Layer 3 of a small transformer language model trained on English Wikipedia (12 layers, counted from 0, width 128).
In attention head 0, each number of a token's query is one row of weights dot the token's vector x. The head spreads its attention over the tokens so far by the softmax of query dot key.

Query weights of the head. A number n stands for (n - 500) times 0.00068.
q0: 719 382 377 565 479 468 416 562 523 301 680 528 504 686 582 478 594 469 458 474 433 580 233 581 696 342 741 678 180 504 538 567 540 496 346 690 405 362 535 714 596 470 508 342 509 297 390 468 530 657 546 504 642 900 409 529 521 251 474 28 798 289 588 549 609 273 444 343 375 512 421 509 641 486 381 513 512 365 621 435 357 719 382 518 281 581 377 610 539 656 420 717 714 535 238 389 599 336 504 610 444 329 550 683 543 429 629 354 504 362 406 627 644 542 500 513 758 636 531 595 282 422 728 427 451 479 809 379
q1: 520 811 470 372 453 607 511 594 517 595 571 634 435 263 430 365 227 429 361 459 512 458 637 608 664 421 235 368 357 381 492 606 564 270 624 320 406 643 475 313 429 651 402 667 504 645 652 530 654 380 352 476 466 408 556 657 331 589 396 574 440 372 725 580 555 658 455 740 517 523 575 556 508 744 594 546 454 531 333 578 337 422 469 539 817 530 793 613 500 471 349 423 500 359 740 564 703 509 363 464 308 680 366 521 586 508 403 602 384 735 451 547 602 215 460 416 401 496 790 210 597 539 516 529 521 484 266 184
q2: 590 497 546 496 514 571 615 306 672 409 515 666 683 446 579 679 561 328 526 468 691 631 461 544 668 517 720 539 514 459 493 388 371 615 432 530 535 575 600 455 563 424 307 602 500 413 352 646 331 594 627 682 511 696 660 340 525 521 629 699 274 433 423 567 448 385 655 339 742 445 516 440 500 500 577 574 604 363 312 525 725 382 507 531 297 684 438 288 592 567 410 489 357 360 461 497 434 420 466 525 663 272 490 567 453 560 556 453 456 391 418 428 386 597 553 423 671 472 592 753 212 458 323 576 459 393 371 769
q3: 547 481 364 401 546 522 509 633 511 510 579 624 322 483 510 420 490 449 458 719 332 459 620 552 650 602 321 367 561 299 324 706 618 300 716 336 341 490 493 403 444 497 626 606 401 542 474 357 540 477 477 274 667 500 536 588 473 548 293 385 506 576 424 598 558 510 554 500 319 549 401 747 510 543 447 531 434 612 527 588 490 304 414 565 620 546 619 648 332 385 434 433 657 490 416 537 693 443 468 437 585 811 500 654 669 538 336 497 558 631 574 667 641 366 507 543 600 587 627 274 556 392 523 487 246 543 555 451
q4: 447 655 618 410 513 491 541 386 577 564 476 509 677 579 410 588 605 460 362 487 623 433 416 657 420 340 576 594 239 617 623 510 340 584 517 451 636 425 575 377 439 589 232 742 434 354 384 633 330 674 432 653 459 565 664 513 636 622 608 689 667 429 544 687 455 565 684 377 602 405 686 359 602 500 543 551 543 422 559 467 529 448 519 324 353 476 424 296 610 687 463 479 233 383 568 606 436 570 562 503 450 376 427 411 493 309 602 510 359 550 363 382 482 571 487 432 532 434 483 592 480 581 471 487 609 490 422 580
q5: 398 311 586 470 678 396 360 480 273 533 675 620 491 466 407 416 504 717 599 774 308 321 529 443 581 457 457 340 603 402 655 659 606 461 464 256 389 726 386 627 343 513 341 563 621 549 646 594 755 319 454 425 553 476 690 393 412 265 452 393 425 442 583 244 454 407 445 799 398 799 440 755 446 473 405 645 548 613 632 517 438 518 196 500 725 695 741 527 656 359 358 379 556 370 802 359 594 527 366 449 449 752 562 425 431 651 394 359 517 581 593 680 583 445 471 367 160 463 283 534 690 405 710 551 566 593 404 260
q6: 294 751 230 318 447 367 442 348 488 526 411 382 744 582 283 410 690 494 495 42 548 814 328 548 373 630 707 736 631 608 366 320 270 701 494 786 657 155 618 505 310 489 662 614 288 201 255 455 256 698 617 717 438 761 189 505 640 707 472 604 837 633 500 494 608 570 690 317 596 275 630 44 479 459 324 371 469 164 478 248 712 540 758 268 189 330 609 256 201 539 767 626 368 677 429 400 480 707 597 532 495 313 553 313 478 528 618 740 323 495 333 368 379 354 633 553 612 552 400 898 483 523 409 527 354 581 639 874
q7: 398 526 511 464 538 470 507 314 563 245 585 444 343 619 459 317 398 456 419 619 492 302 391 675 780 460 500 818 302 171 527 704 601 447 878 433 591 649 545 315 443 484 670 662 405 504 376 536 304 630 604 397 687 478 391 553 625 459 144 349 485 427 665 700 550 445 539 614 733 390 543 475 447 352 456 284 500 552 318 532 646 567 635 664 465 414 485 546 588 867 515 628 428 613 457 431 489 225 677 628 373 301 500 660 381 574 557 350 408 437 523 342 434 614 446 519 666 538 640 417 484 504 519 445 471 484 609 286
q8: 388 594 331 516 287 523 472 661 377 778 663 598 584 440 538 504 648 512 239 388 300 530 559 549 500 533 161 539 396 704 799 306 339 406 588 537 404 409 521 462 411 580 469 769 525 338 445 618 504 330 613 729 582 354 475 500 681 530 639 339 589 566 394 636 341 548 647 291 269 473 461 517 431 705 327 516 604 667 640 625 519 559 504 504 293 409 737 590 626 624 615 378 524 573 322 661 393 694 609 413 612 530 407 641 512 529 417 620 138 651 674 293 548 543 644 531 378 377 528 424 637 521 590 672 413 579 357 423
q9: 685 554 487 504 562 567 525 514 523 386 664 564 329 744 446 688 254 475 519 582 423 497 363 544 500 687 643 644 457 470 222 555 385 584 496 503 483 541 459 558 445 471 425 500 744 331 528 513 190 661 640 507 504 534 496 386 479 368 540 432 348 503 544 441 442 291 593 437 718 356 492 493 531 710 401 452 664 402 378 583 437 481 490 386 401 693 415 439 424 718 712 500 337 562 570 313 325 606 728 602 299 285 528 571 410 463 592 307 595 439 475 296 546 450 420 409 647 538 758 332 544 519 307 536 448 511 485 459
q10: 556 386 489 668 386 485 446 426 182 437 649 557 258 622 393 354 423 586 576 338 349 707 400 464 461 693 617 448 476 542 285 580 389 575 279 515 504 538 346 632 669 403 519 411 849 492 488 381 524 426 714 476 421 713 196 601 456 385 438 573 530 385 455 500 614 480 577 519 487 407 482 420 297 448 444 421 421 634 852 476 346 710 542 440 561 572 670 344 348 446 564 581 623 620 742 333 425 872 665 404 476 257 355 479 545 433 784 399 793 431 620 167 617 417 405 721 457 403 632 390 517 440 448 650 375 496 591 629
q11: 470 460 527 474 455 799 425 651 640 709 452 548 656 428 476 732 538 526 595 564 392 496 303 608 239 609 466 567 530 655 571 39 173 565 763 528 520 508 260 711 303 759 378 754 558 312 533 519 285 312 446 372 701 671 693 435 278 536 556 312 430 454 656 447 465 694 601 358 632 842 564 433 500 758 422 636 508 476 347 709 455 469 641 206 617 623 553 292 539 351 414 429 410 357 542 340 340 617 567 383 564 409 537 487 534 465 434 470 440 404 361 487 228 359 459 450 602 447 496 474 478 392 338 691 609 341 387 594
q12: 568 661 519 396 440 432 588 349 453 249 479 551 282 448 367 338 387 549 491 247 406 417 443 402 543 654 510 594 534 461 449 642 607 651 306 407 461 490 408 647 420 490 457 597 550 447 480 547 187 583 617 543 405 526 475 500 348 325 496 321 595 580 591 613 503 425 705 417 550 441 660 532 526 730 405 507 602 701 620 324 447 511 377 602 488 390 582 573 392 475 522 421 451 444 493 572 595 504 643 621 517 496 563 425 497 372 553 558 650 458 561 482 579 562 557 547 313 740 455 658 865 365 782 370 426 591 595 500
q13: 289 507 517 609 521 466 427 545 481 472 449 551 382 403 412 396 471 372 506 536 556 690 571 615 496 622 557 472 396 590 451 515 388 768 545 463 631 592 263 373 688 371 607 326 613 649 359 457 539 329 500 528 485 507 652 535 411 473 426 500 560 310 196 645 679 386 554 416 522 652 477 361 420 561 616 448 641 493 403 742 266 800 371 519 708 716 819 266 409 741 639 553 529 357 551 388 583 656 481 564 453 357 417 548 424 437 541 493 460 588 440 568 483 519 496 612 577 521 588 478 377 309 419 478 341 344 313 431
q14: 587 593 576 572 424 559 423 500 760 244 225 530 390 544 440 496 484 283 355 298 550 408 695 548 609 667 555 484 421 319 504 749 678 484 633 352 580 474 573 345 481 496 803 529 442 591 295 456 409 476 562 565 439 559 646 500 500 410 370 301 394 461 355 574 629 457 472 522 602 508 882 450 511 221 533 398 666 526 389 472 512 241 598 842 465 570 557 690 472 757 741 703 464 645 440 373 453 253 421 539 484 466 492 414 508 537 606 460 536 575 433 346 353 551 338 226 475 644 408 441 344 445 562 381 631 336 787 267
q15: 448 352 500 573 617 421 546 581 530 547 874 296 376 593 687 488 608 508 486 343 693 530 480 424 534 323 548 393 407 492 615 604 600 47 449 602 319 337 599 362 683 584 585 310 470 392 528 555 412 563 417 555 471 462 313 508 500 489 385 601 381 634 512 583 467 308 240 444 488 284 578 597 655 393 307 326 470 717 444 468 809 347 702 689 511 299 396 727 324 579 507 420 553 631 386 489 419 742 567 310 585 724 706 751 585 433 442 677 443 731 412 419 556 509 728 398 694 419 635 387 463 671 551 520 496 452 603 527
q16: 504 488 458 625 516 357 569 370 579 611 685 655 320 818 391 513 742 596 647 434 431 638 260 555 535 579 442 257 599 414 516 611 647 589 491 407 239 329 470 587 364 451 520 578 457 528 516 326 484 593 718 204 475 682 387 504 894 527 639 471 397 613 344 547 548 504 545 565 628 421 286 353 460 377 462 572 681 566 603 541 432 361 363 434 551 624 244 610 224 453 527 526 513 555 78 572 595 461 354 293 417 553 373 915 537 479 462 504 609 477 414 500 695 650 488 572 739 385 534 335 359 802 565 442 279 565 487 500
q17: 611 473 481 546 444 539 591 524 251 317 639 419 479 335 656 406 533 563 345 459 480 550 614 596 688 549 434 601 479 440 776 713 349 365 383 550 452 671 351 295 588 587 457 400 539 480 443 405 570 393 423 540 615 353 574 774 81 473 542 600 580 294 635 496 388 508 290 523 278 346 424 686 440 610 85 555 462 555 277 471 624 670 703 377 471 607 634 478 693 479 386 513 705 639 635 447 644 648 543 496 761 363 532 659 628 320 470 549 613 481 651 504 408 296 734 359 275 496 546 384 363 618 338 817 517 467 365 321
q18: 440 581 571 448 591 520 663 158 500 558 364 399 667 664 236 451 577 487 465 341 517 572 305 457 268 524 693 546 534 657 407 300 496 707 396 621 723 463 650 660 483 521 447 622 423 306 382 453 333 671 592 771 367 544 241 413 771 529 649 638 540 609 526 491 379 466 586 520 669 434 570 172 546 372 706 442 376 370 758 141 467 600 406 477 232 241 274 326 579 473 766 518 261 592 425 512 508 436 442 517 500 417 604 179 332 491 549 620 456 536 521 305 384 256 185 626 538 529 587 663 478 495 647 423 584 585 693 662
q19: 445 513 677 454 544 698 613 487 481 460 327 401 824 381 517 486 724 453 598 825 536 279 690 485 757 508 436 401 381 280 838 386 622 519 558 350 667 786 481 680 318 363 347 534 577 429 460 605 723 405 572 544 741 560 825 249 387 457 261 436 487 155 724 429 479 309 555 624 571 834 262 596 482 392 335 684 415 426 477 431 527 616 383 559 516 714 697 334 728 576 309 399 310 94 585 613 643 427 490 536 477 412 531 543 353 628 410 353 258 539 559 771 543 810 411 411 312 452 337 679 547 383 621 440 566 423 322 358
q20: 386 685 327 334 460 408 486 202 452 650 446 400 545 660 364 576 622 504 621 197 528 584 395 305 513 481 680 492 467 747 335 365 462 588 573 761 563 326 664 523 468 602 633 711 367 441 368 399 203 741 536 587 492 600 383 598 698 593 467 410 621 600 325 597 596 569 683 447 673 457 762 303 611 395 489 268 706 395 447 327 719 422 620 478 398 292 430 356 429 610 829 620 521 742 398 387 534 543 500 552 393 289 551 483 475 525 559 651 263 419 443 362 504 289 472 548 668 535 517 652 369 613 556 443 538 653 768 587
q21: 452 429 642 531 374 516 552 375 635 736 342 455 859 545 539 660 702 493 549 411 513 353 436 587 413 342 648 537 279 478 470 383 412 662 533 387 675 623 482 586 543 421 382 431 511 315 527 683 527 479 550 590 635 471 638 490 592 569 764 541 459 355 475 571 432 520 469 497 578 487 593 500 540 651 510 504 481 301 517 542 517 489 500 284 549 546 523 136 762 628 471 410 406 363 683 446 367 540 360 425 379 526 447 554 431 368 603 431 465 412 326 500 615 677 413 668 488 325 559 610 550 595 436 486 539 296 320 550
q22: 576 566 376 333 444 514 446 494 335 465 512 434 391 589 439 406 381 621 514 262 443 582 593 466 639 604 622 368 690 494 323 538 556 503 397 537 544 336 513 392 246 613 594 484 574 444 700 424 539 328 670 556 390 589 338 468 560 436 288 399 551 533 419 393 541 491 384 540 475 523 556 548 447 454 430 314 597 662 494 448 491 565 642 451 484 398 550 637 398 494 712 676 602 714 347 343 531 526 535 620 647 379 583 506 528 513 680 515 571 442 682 436 579 428 428 437 571 447 547 549 478 474 443 537 453 458 594 541
q23: 493 594 340 261 568 393 552 252 261 575 598 483 228 626 514 397 345 782 513 341 605 572 558 716 590 537 559 576 619 500 544 466 490 508 465 787 507 413 561 366 529 559 585 469 368 678 388 259 423 554 381 550 367 441 461 450 420 616 511 700 612 496 474 473 500 441 364 679 473 284 376 535 518 673 643 454 534 559 552 541 590 535 518 784 503 185 451 480 459 416 480 330 601 564 448 368 582 773 867 642 570 643 432 550 600 600 370 626 586 448 562 707 538 429 486 586 665 652 515 459 466 567 504 530 287 704 402 539
q24: 679 654 428 456 330 735 510 687 483 526 536 581 411 449 522 323 383 385 213 391 603 406 773 405 707 403 430 780 496 333 519 573 382 544 492 544 752 578 613 597 523 539 474 278 356 583 511 396 745 578 576 583 605 353 562 229 546 585 676 300 370 527 524 573 454 535 352 675 516 365 305 508 353 346 428 504 325 396 547 673 359 302 411 642 357 528 455 579 746 573 576 672 468 424 436 532 370 145 627 496 465 802 390 439 602 512 230 508 528 640 713 644 540 445 553 626 535 549 425 657 601 508 400 488 496 504 296 458
q25: 415 574 541 492 522 451 378 650 393 532 416 489 396 448 458 512 504 651 427 299 467 704 350 582 386 394 690 584 455 290 529 500 397 565 234 507 733 430 515 685 399 481 368 289 574 493 715 562 682 439 555 464 285 570 390 500 360 355 542 564 490 591 276 785 561 400 689 545 435 486 597 488 310 671 641 561 507 419 351 440 660 661 496 142 477 709 383 361 409 535 600 711 575 276 581 445 637 520 578 566 623 308 309 237 522 593 619 634 690 486 537 252 635 444 485 631 400 471 515 493 546 262 453 623 561 500 454 655
q26: 354 679 631 367 496 311 445 461 721 426 474 462 387 467 389 391 500 667 761 394 457 476 471 270 643 611 551 324 683 664 374 387 631 466 535 455 486 576 489 643 528 606 360 500 508 570 593 409 380 478 579 394 485 743 539 577 378 386 448 452 443 589 619 417 341 366 387 466 670 489 338 404 458 442 473 319 439 438 306 434 408 527 576 340 572 420 308 223 496 489 483 749 489 597 269 487 803 434 504 601 654 355 461 754 533 326 771 255 470 559 504 450 659 586 464 486 559 560 452 646 625 426 615 354 541 349 679 433
q27: 361 555 248 524 522 326 356 448 348 507 792 453 435 387 500 444 508 740 497 485 489 464 470 697 537 280 481 580 415 444 626 500 415 266 504 565 400 372 508 400 361 774 537 740 459 500 576 511 473 520 269 451 639 333 398 571 500 427 389 399 703 508 468 884 626 392 542 258 600 366 487 589 541 607 557 687 421 606 485 527 647 578 665 500 645 592 592 702 378 608 546 606 520 469 559 351 454 484 544 397 570 629 747 653 775 604 420 755 264 715 523 414 586 230 674 375 507 326 429 473 564 471 375 477 408 546 714 362
q28: 632 610 564 403 429 528 484 655 496 542 496 659 365 379 535 617 376 548 303 606 737 619 645 561 628 450 672 619 327 527 421 576 466 357 619 641 782 469 504 346 521 452 504 411 300 429 611 436 493 490 539 429 458 531 647 267 558 716 763 585 497 349 601 800 454 606 562 548 477 299 202 492 546 535 750 591 343 458 276 607 543 531 528 523 513 771 367 551 560 477 500 739 485 257 328 524 287 341 450 540 614 673 479 504 382 603 375 584 481 472 369 543 490 362 378 493 559 433 623 404 481 496 428 566 352 677 342 379
q29: 385 633 534 474 662 451 480 525 524 619 557 405 530 395 465 492 652 508 563 683 598 393 489 529 496 302 474 544 649 461 518 327 452 622 684 566 457 525 462 390 532 601 447 281 594 676 434 551 637 471 420 471 742 402 350 389 184 546 523 395 631 799 599 419 473 585 448 396 646 425 205 430 421 428 528 646 215 341 452 635 511 543 659 389 726 326 354 484 583 362 293 488 289 432 423 667 750 547 477 478 537 508 540 477 724 264 458 195 436 454 563 484 517 500 496 627 507 582 303 657 519 579 387 359 431 581 286 702
q30: 421 538 643 419 609 701 452 423 542 570 430 364 601 351 658 365 612 541 688 456 447 460 282 584 446 540 518 333 507 334 578 582 576 415 279 534 295 548 511 420 514 540 462 530 462 542 532 597 421 538 178 486 474 517 485 793 525 318 292 438 450 567 559 380 543 450 366 277 575 319 645 511 650 581 366 410 551 462 424 467 454 397 562 384 481 338 434 589 592 481 289 641 478 718 354 487 677 577 682 278 609 457 528 428 522 436 811 457 478 524 715 401 473 628 751 252 600 517 570 522 462 646 688 518 736 382 593 500
q31: 484 394 371 524 485 295 690 433 616 763 412 562 574 633 423 669 651 750 228 633 672 413 512 410 521 389 469 370 484 407 534 295 418 488 782 547 560 559 524 522 417 516 440 623 267 357 370 400 481 524 557 326 576 390 813 541 431 703 723 563 432 332 448 685 454 504 318 322 343 455 496 565 564 687 432 681 729 581 535 798 470 496 493 396 635 690 604 583 476 456 460 500 307 115 313 564 342 566 528 250 410 479 620 488 531 512 456 379 476 386 492 471 703 663 530 432 719 552 377 547 508 628 393 628 564 512 329 500

Each question shows a short text with each token's key, already scaled and adjusted for position as the last token sees it. A number n stands for (n - 500) times 0.0025.

Then comes the last token's vector x. A number n stands for (n - 500) times 0.012.

0 "in": 547 467 425 687 414 601 307 324 496 589 519 699 435 525 412 375 469 382 442 541 371 445 674 483 455 566 534 457 512 524 464 579
1 "es": 491 402 490 628 422 593 353 328 400 562 497 578 452 479 442 474 611 413 450 580 393 395 646 533 423 514 553 488 543 504 570 501
2 " s": 595 488 466 703 276 687 243 273 473 594 520 672 559 488 499 381 456 584 333 676 302 397 755 570 461 460 493 480 601 446 369 618
3 "ur": 654 588 466 657 315 568 349 345 441 493 451 643 519 489 464 373 369 590 349 618 403 440 691 561 439 537 626 484 509 631 491 499
4 "v": 466 580 478 631 455 589 389 318 457 504 601 497 543 443 386 502 487 470 466 551 384 496 552 526 474 508 476 436 419 472 537 482
x: 513 513 571 609 549 694 423 392 566 613 404 502 533 470 565 536 599 474 514 447 475 528 480 472 415 481 392 526 572 493 502 552 555 619 516 346 429 411 470 484 505 355 500 423 512 479 527 478 535 528 413 532 590 528 583 505 509 498 444 332 408 503 461 447 619 445 454 539 420 418 481 713 522 470 554 616 449 577 449 337 500 394 455 536 689 433 544 421 598 417 515 450 646 489 378 552 498 521 564 607 463 416 534 393 506 519 632 434 595 608 488 491 514 556 568 410 519 426 562 640 439 455 445 453 436 459 529 510
To which token does the last token give the most attention? 3 "ur"

0 " N": 507 628 526 653 355 528 271 410 472 596 611 558 603 566 623 345 663 514 284 603 384 495 826 515 507 651 526 379 518 452 446 590
1 "et": 498 608 528 544 407 553 391 375 568 547 532 572 463 512 507 411 506 525 348 591 369 572 680 534 619 608 489 374 633 567 431 510
2 "w": 422 564 480 629 408 564 280 389 430 515 527 542 568 629 539 375 480 548 399 589 375 415 675 543 472 609 553 438 506 544 479 541
3 "or": 504 594 508 609 431 578 322 371 358 497 487 596 548 550 529 385 355 552 388 548 376 488 724 494 538 646 605 505 510 621 475 571
4 "k": 482 550 503 549 478 560 353 397 396 496 515 569 544 439 598 508 454 469 514 549 401 509 621 485 452 551 490 443 438 436 622 489
x: 692 400 529 436 579 530 470 519 596 611 438 443 581 514 564 508 506 490 436 436 469 528 486 530 580 462 472 429 528 506 539 596 660 541 499 408 281 343 476 611 426 430 444 574 495 497 586 599 456 494 387 555 516 482 525 473 632 381 547 446 502 555 585 441 541 494 486 415 480 493 527 849 414 592 553 627 451 433 507 558 517 522 377 483 477 470 511 481 561 459 424 476 506 287 448 541 506 606 524 585 499 465 406 442 549 390 641 413 522 538 482 471 503 486 509 576 500 451 492 537 493 533 466 539 436 450 407 408
Which token does the last token look at most, and with what share of its attention? 0 " N", with about 30%

0 " J": 419 479 629 668 460 509 346 496 513 651 608 508 600 481 570 449 391 580 367 534 401 466 718 424 433 617 559 530 485 395 500 552
1 "a": 492 475 618 633 558 500 359 455 541 607 633 527 499 552 601 408 387 542 453 497 370 552 493 429 477 555 494 470 551 386 472 503
2 "e": 574 401 542 637 414 572 387 442 406 623 601 447 541 518 593 521 533 431 477 484 458 400 647 480 429 537 576 572 440 452 577 504
3 "g": 453 582 521 458 482 504 399 496 535 524 552 446 412 527 522 484 513 503 484 505 467 562 610 521 439 568 497 447 595 380 502 441
4 "er": 503 536 572 673 458 606 379 344 498 550 457 645 471 496 491 482 441 483 415 561 411 468 683 451 466 617 466 611 602 539 463 599
x: 362 467 583 588 535 442 608 526 420 624 464 485 448 531 493 647 552 415 518 489 461 365 600 539 467 462 511 424 432 552 514 627 624 520 517 488 358 549 609 416 490 440 542 437 584 498 525 542 524 375 407 591 488 520 505 385 503 409 542 661 483 502 405 471 496 516 383 635 542 436 439 734 549 485 418 521 366 445 537 630 639 518 441 615 517 504 449 517 467 454 422 490 490 394 416 555 504 535 391 406 438 609 474 572 473 497 588 509 493 529 538 518 573 612 548 554 605 381 341 424 461 465 539 433 484 572 442 436
Which token does the last token look at most, and with what share of its attention? 4 "er", with about 60%

0 " an": 544 593 383 768 259 608 210 331 517 499 584 508 508 461 501 482 445 581 320 657 320 289 884 538 584 551 512 429 583 518 434 554
1 "n": 448 548 457 613 336 575 324 309 414 524 480 585 513 422 496 377 499 384 413 635 360 484 810 546 567 629 526 393 558 488 448 500
2 "u": 417 592 437 660 318 618 313 328 408 583 586 545 513 566 518 338 464 466 364 610 358 522 650 530 457 593 571 300 506 427 425 508
3 "al": 539 523 396 663 385 666 312 269 454 582 531 623 477 467 439 365 531 502 393 647 341 460 777 581 478 476 514 467 500 492 486 574
4 " re": 562 511 499 660 397 657 303 264 518 527 423 686 453 393 429 548 490 522 389 659 339 393 704 543 505 533 398 483 606 480 406 637
x: 560 472 562 575 546 466 379 388 445 467 631 482 420 503 491 474 442 468 462 486 488 381 476 519 509 539 447 369 517 537 534 477 623 475 523 498 496 484 490 544 476 314 504 424 507 582 491 457 547 525 606 458 583 600 606 451 465 392 371 430 534 385 468 467 451 488 441 462 546 696 479 681 445 547 584 569 534 586 548 349 443 593 539 523 556 440 484 526 430 437 522 457 554 475 534 489 561 417 412 576 512 437 590 504 607 599 583 510 389 569 504 522 317 476 513 417 602 469 479 276 668 502 523 608 598 507 626 429
To which token does the last token give the most attention? 0 " an"

0 " a": 536 584 374 790 283 604 225 323 567 496 558 507 534 450 520 493 467 607 365 647 353 299 848 543 476 449 560 411 606 410 463 583
1 " ": 584 391 571 639 417 582 326 278 498 616 558 547 542 421 451 510 531 634 421 613 329 394 742 555 394 584 498 475 550 430 416 632
2 "le": 515 439 488 672 310 582 336 390 391 572 577 570 548 642 528 352 512 489 391 612 398 436 666 496 439 585 499 443 553 433 401 533
3 "ad": 495 482 454 582 400 555 396 403 459 368 464 496 540 433 366 505 580 497 505 590 428 395 601 603 480 529 508 560 473 554 627 500
4 "ing": 524 606 423 586 404 589 390 357 511 417 400 575 461 473 491 428 523 516 456 628 427 452 633 478 495 475 592 481 555 501 566 499
x: 392 427 774 547 651 560 623 437 531 488 525 509 411 485 494 455 581 529 461 583 598 604 555 563 552 568 394 487 377 480 470 574 467 472 459 447 352 530 517 435 414 513 458 364 512 507 548 561 475 497 348 472 424 615 606 505 558 514 460 506 482 495 531 393 302 402 556 553 499 582 433 688 503 416 409 565 445 418 463 360 493 522 642 551 557 500 421 532 472 528 602 535 392 568 425 497 553 487 433 496 461 529 502 462 556 584 502 453 447 592 510 538 569 533 489 506 437 533 534 457 607 560 517 533 448 414 516 363
To which token does the last token give the most attention? 0 " a"

0 "ain": 490 625 364 678 323 652 311 297 392 564 513 576 398 490 495 444 567 447 447 602 349 363 707 585 500 523 497 478 489 594 546 599
1 " in": 501 677 373 733 278 630 228 237 627 595 481 599 502 414 519 460 558 531 331 663 275 313 821 508 591 506 534 463 621 545 365 638
2 " the": 395 606 417 770 274 673 134 305 356 543 542 508 474 463 527 415 497 622 277 742 271 322 936 525 534 585 546 402 745 511 304 587
3 " c": 543 452 528 664 310 694 225 221 527 602 497 668 596 578 555 308 494 585 295 685 292 442 852 575 508 530 441 425 679 400 288 703
4 "ou": 571 576 553 477 454 561 425 329 422 493 480 623 391 575 473 435 480 614 410 583 413 536 643 616 555 568 516 497 591 576 437 556
x: 352 444 644 462 397 602 492 496 469 369 564 533 521 340 452 424 465 500 516 514 407 489 559 516 558 534 532 451 556 536 535 359 522 534 555 428 508 560 537 608 566 455 570 560 595 514 402 473 546 475 426 520 556 440 682 532 528 497 445 424 464 592 585 384 592 485 531 539 560 561 452 675 533 435 408 421 430 343 445 505 347 487 494 633 476 563 482 522 451 382 424 517 549 356 599 426 611 528 492 496 397 409 584 564 567 585 518 497 469 461 470 477 444 501 525 362 366 651 616 464 443 473 577 557 609 475 599 558
To which token does the last token give the most attention? 2 " the"

0 "o": 567 384 485 677 342 569 327 300 355 535 532 613 495 560 527 424 467 515 457 567 477 388 731 534 430 564 604 452 461 513 544 559
1 "f": 511 464 516 600 444 518 373 389 487 584 575 565 494 443 527 574 504 477 539 451 453 408 712 523 463 469 474 570 345 504 554 441
2 "t": 532 356 577 558 459 583 391 393 544 544 565 578 524 485 517 449 585 495 433 519 396 434 651 540 433 622 409 523 477 455 506 515
3 "w": 498 449 509 600 421 551 294 409 425 527 558 542 579 562 535 463 450 519 464 575 388 370 684 547 439 595 531 479 468 522 516 478
4 "are": 595 552 453 640 375 604 391 395 405 455 434 584 487 499 594 493 484 520 422 588 387 364 619 450 495 581 463 539 576 488 501 447
x: 443 373 617 558 483 540 565 582 490 598 387 262 409 558 489 665 468 474 534 518 529 513 548 488 571 556 351 502 485 521 488 468 500 425 438 474 404 451 402 471 476 405 615 570 456 411 484 508 458 531 411 576 566 455 568 489 579 379 499 435 425 622 426 547 404 470 586 509 552 538 432 687 554 494 346 547 525 465 634 587 370 580 510 624 429 455 453 504 402 496 486 502 511 401 515 480 350 415 607 517 462 562 462 509 483 538 614 551 510 561 567 523 528 593 475 541 530 534 539 559 552 504 512 459 587 471 539 356
Which two tokens does the last token look at most, in order? 1 "f", 2 "t"

0 "k": 515 400 521 684 440 604 318 476 421 558 513 531 622 514 659 415 480 509 477 536 403 392 692 559 443 556 499 475 472 462 539 441
1 " is": 420 477 460 679 290 588 252 337 421 478 420 522 519 513 457 468 531 504 357 609 339 266 785 571 544 646 636 418 605 604 470 537
2 " d": 500 535 466 665 305 645 268 371 512 573 608 607 618 569 432 341 486 523 348 661 293 470 745 587 460 559 493 392 594 471 296 523
3 "ed": 536 556 472 687 287 640 256 317 441 572 469 545 555 424 483 424 478 515 370 604 259 374 783 515 536 586 576 363 606 584 438 522
4 "ic": 464 639 376 640 379 701 312 269 407 582 512 567 541 411 434 376 453 548 371 573 348 513 700 528 524 565 513 372 531 587 437 508
x: 425 502 637 477 450 515 509 569 603 665 418 514 575 569 553 480 583 486 480 502 541 523 569 501 481 345 534 449 535 421 500 494 432 471 490 368 409 441 518 494 548 407 428 571 608 403 490 527 552 458 310 495 468 602 419 530 608 293 477 568 510 522 411 515 510 367 436 523 584 704 477 800 558 435 530 449 567 518 502 286 582 498 563 514 474 527 495 554 482 492 575 541 436 451 423 507 593 355 496 447 571 476 590 535 548 393 486 491 487 424 525 518 499 481 441 423 579 430 552 546 459 492 415 456 515 483 631 553
Which token does the last token look at most, and with what share of its attention? 0 "k", with about 50%

0 " The": 505 688 405 781 223 640 175 365 334 630 548 596 526 541 609 359 631 504 259 663 325 425 854 418 564 593 545 355 683 470 338 606
1 " com": 397 588 442 745 314 669 270 203 560 531 393 646 517 470 446 480 582 536 266 672 316 421 735 502 539 544 461 465 688 504 351 685
2 "p": 479 434 468 624 412 595 365 318 457 548 580 498 618 449 527 473 545 478 497 500 425 413 765 591 397 548 535 410 443 407 532 358
3 "an": 465 501 418 724 330 631 331 381 378 480 541 429 542 440 517 510 479 499 452 565 440 344 759 572 436 538 598 541 361 525 612 491
4 "y": 505 514 521 672 439 599 341 262 457 447 447 594 516 582 538 422 386 471 408 609 383 413 731 525 404 652 453 451 494 534 454 573
x: 527 427 531 549 588 483 495 636 529 425 584 426 468 461 529 633 536 382 431 421 401 443 578 454 499 426 485 422 536 532 501 569 528 337 489 438 408 575 505 453 586 344 458 625 606 551 502 693 550 437 453 636 532 395 507 590 610 309 525 521 492 553 566 449 394 446 499 541 520 532 445 647 495 595 346 449 450 459 572 522 517 509 353 421 410 448 488 508 560 471 445 423 510 457 496 485 643 576 411 524 528 548 532 554 519 500 549 474 578 439 389 434 600 433 445 460 500 562 476 542 537 523 554 435 550 398 553 608
Which token does the last token look at most, and with what share of its attention? 3 "an", with about 50%

0 "'s": 486 575 447 819 210 652 218 360 425 577 465 652 560 484 587 484 538 570 343 640 309 280 852 458 530 572 532 477 672 465 432 567
1 " f": 509 479 518 661 254 594 272 228 549 691 576 646 587 520 492 359 385 552 291 672 287 464 830 564 516 564 464 375 606 383 323 591
2 "ir": 501 547 437 664 343 629 310 348 460 563 501 617 515 524 435 495 511 519 347 616 363 417 619 492 422 508 566 471 517 557 458 573
3 "st": 435 451 524 648 338 633 264 407 367 486 432 539 527 467 530 492 441 614 396 694 382 362 716 524 422 497 491 471 585 483 503 556
4 " ch": 506 415 575 678 340 622 255 300 512 583 615 488 646 664 543 376 554 554 273 713 298 415 852 562 505 561 474 445 561 402 377 622
x: 626 460 568 577 520 539 443 478 456 437 425 448 428 470 559 562 608 527 643 484 494 353 416 537 552 675 420 422 618 502 539 622 542 540 463 395 581 648 530 482 611 425 474 509 632 576 512 496 521 514 578 441 625 527 526 528 529 336 493 476 535 536 488 470 545 428 500 618 641 579 452 583 459 499 431 423 305 519 434 454 504 464 494 410 515 422 451 487 535 497 444 583 495 501 609 472 599 346 516 528 474 374 563 585 303 545 410 515 564 522 534 493 559 392 456 384 405 407 429 464 533 459 560 468 463 520 543 366
Which two tokens does the last token look at most, in order? 0 "'s", 3 "st"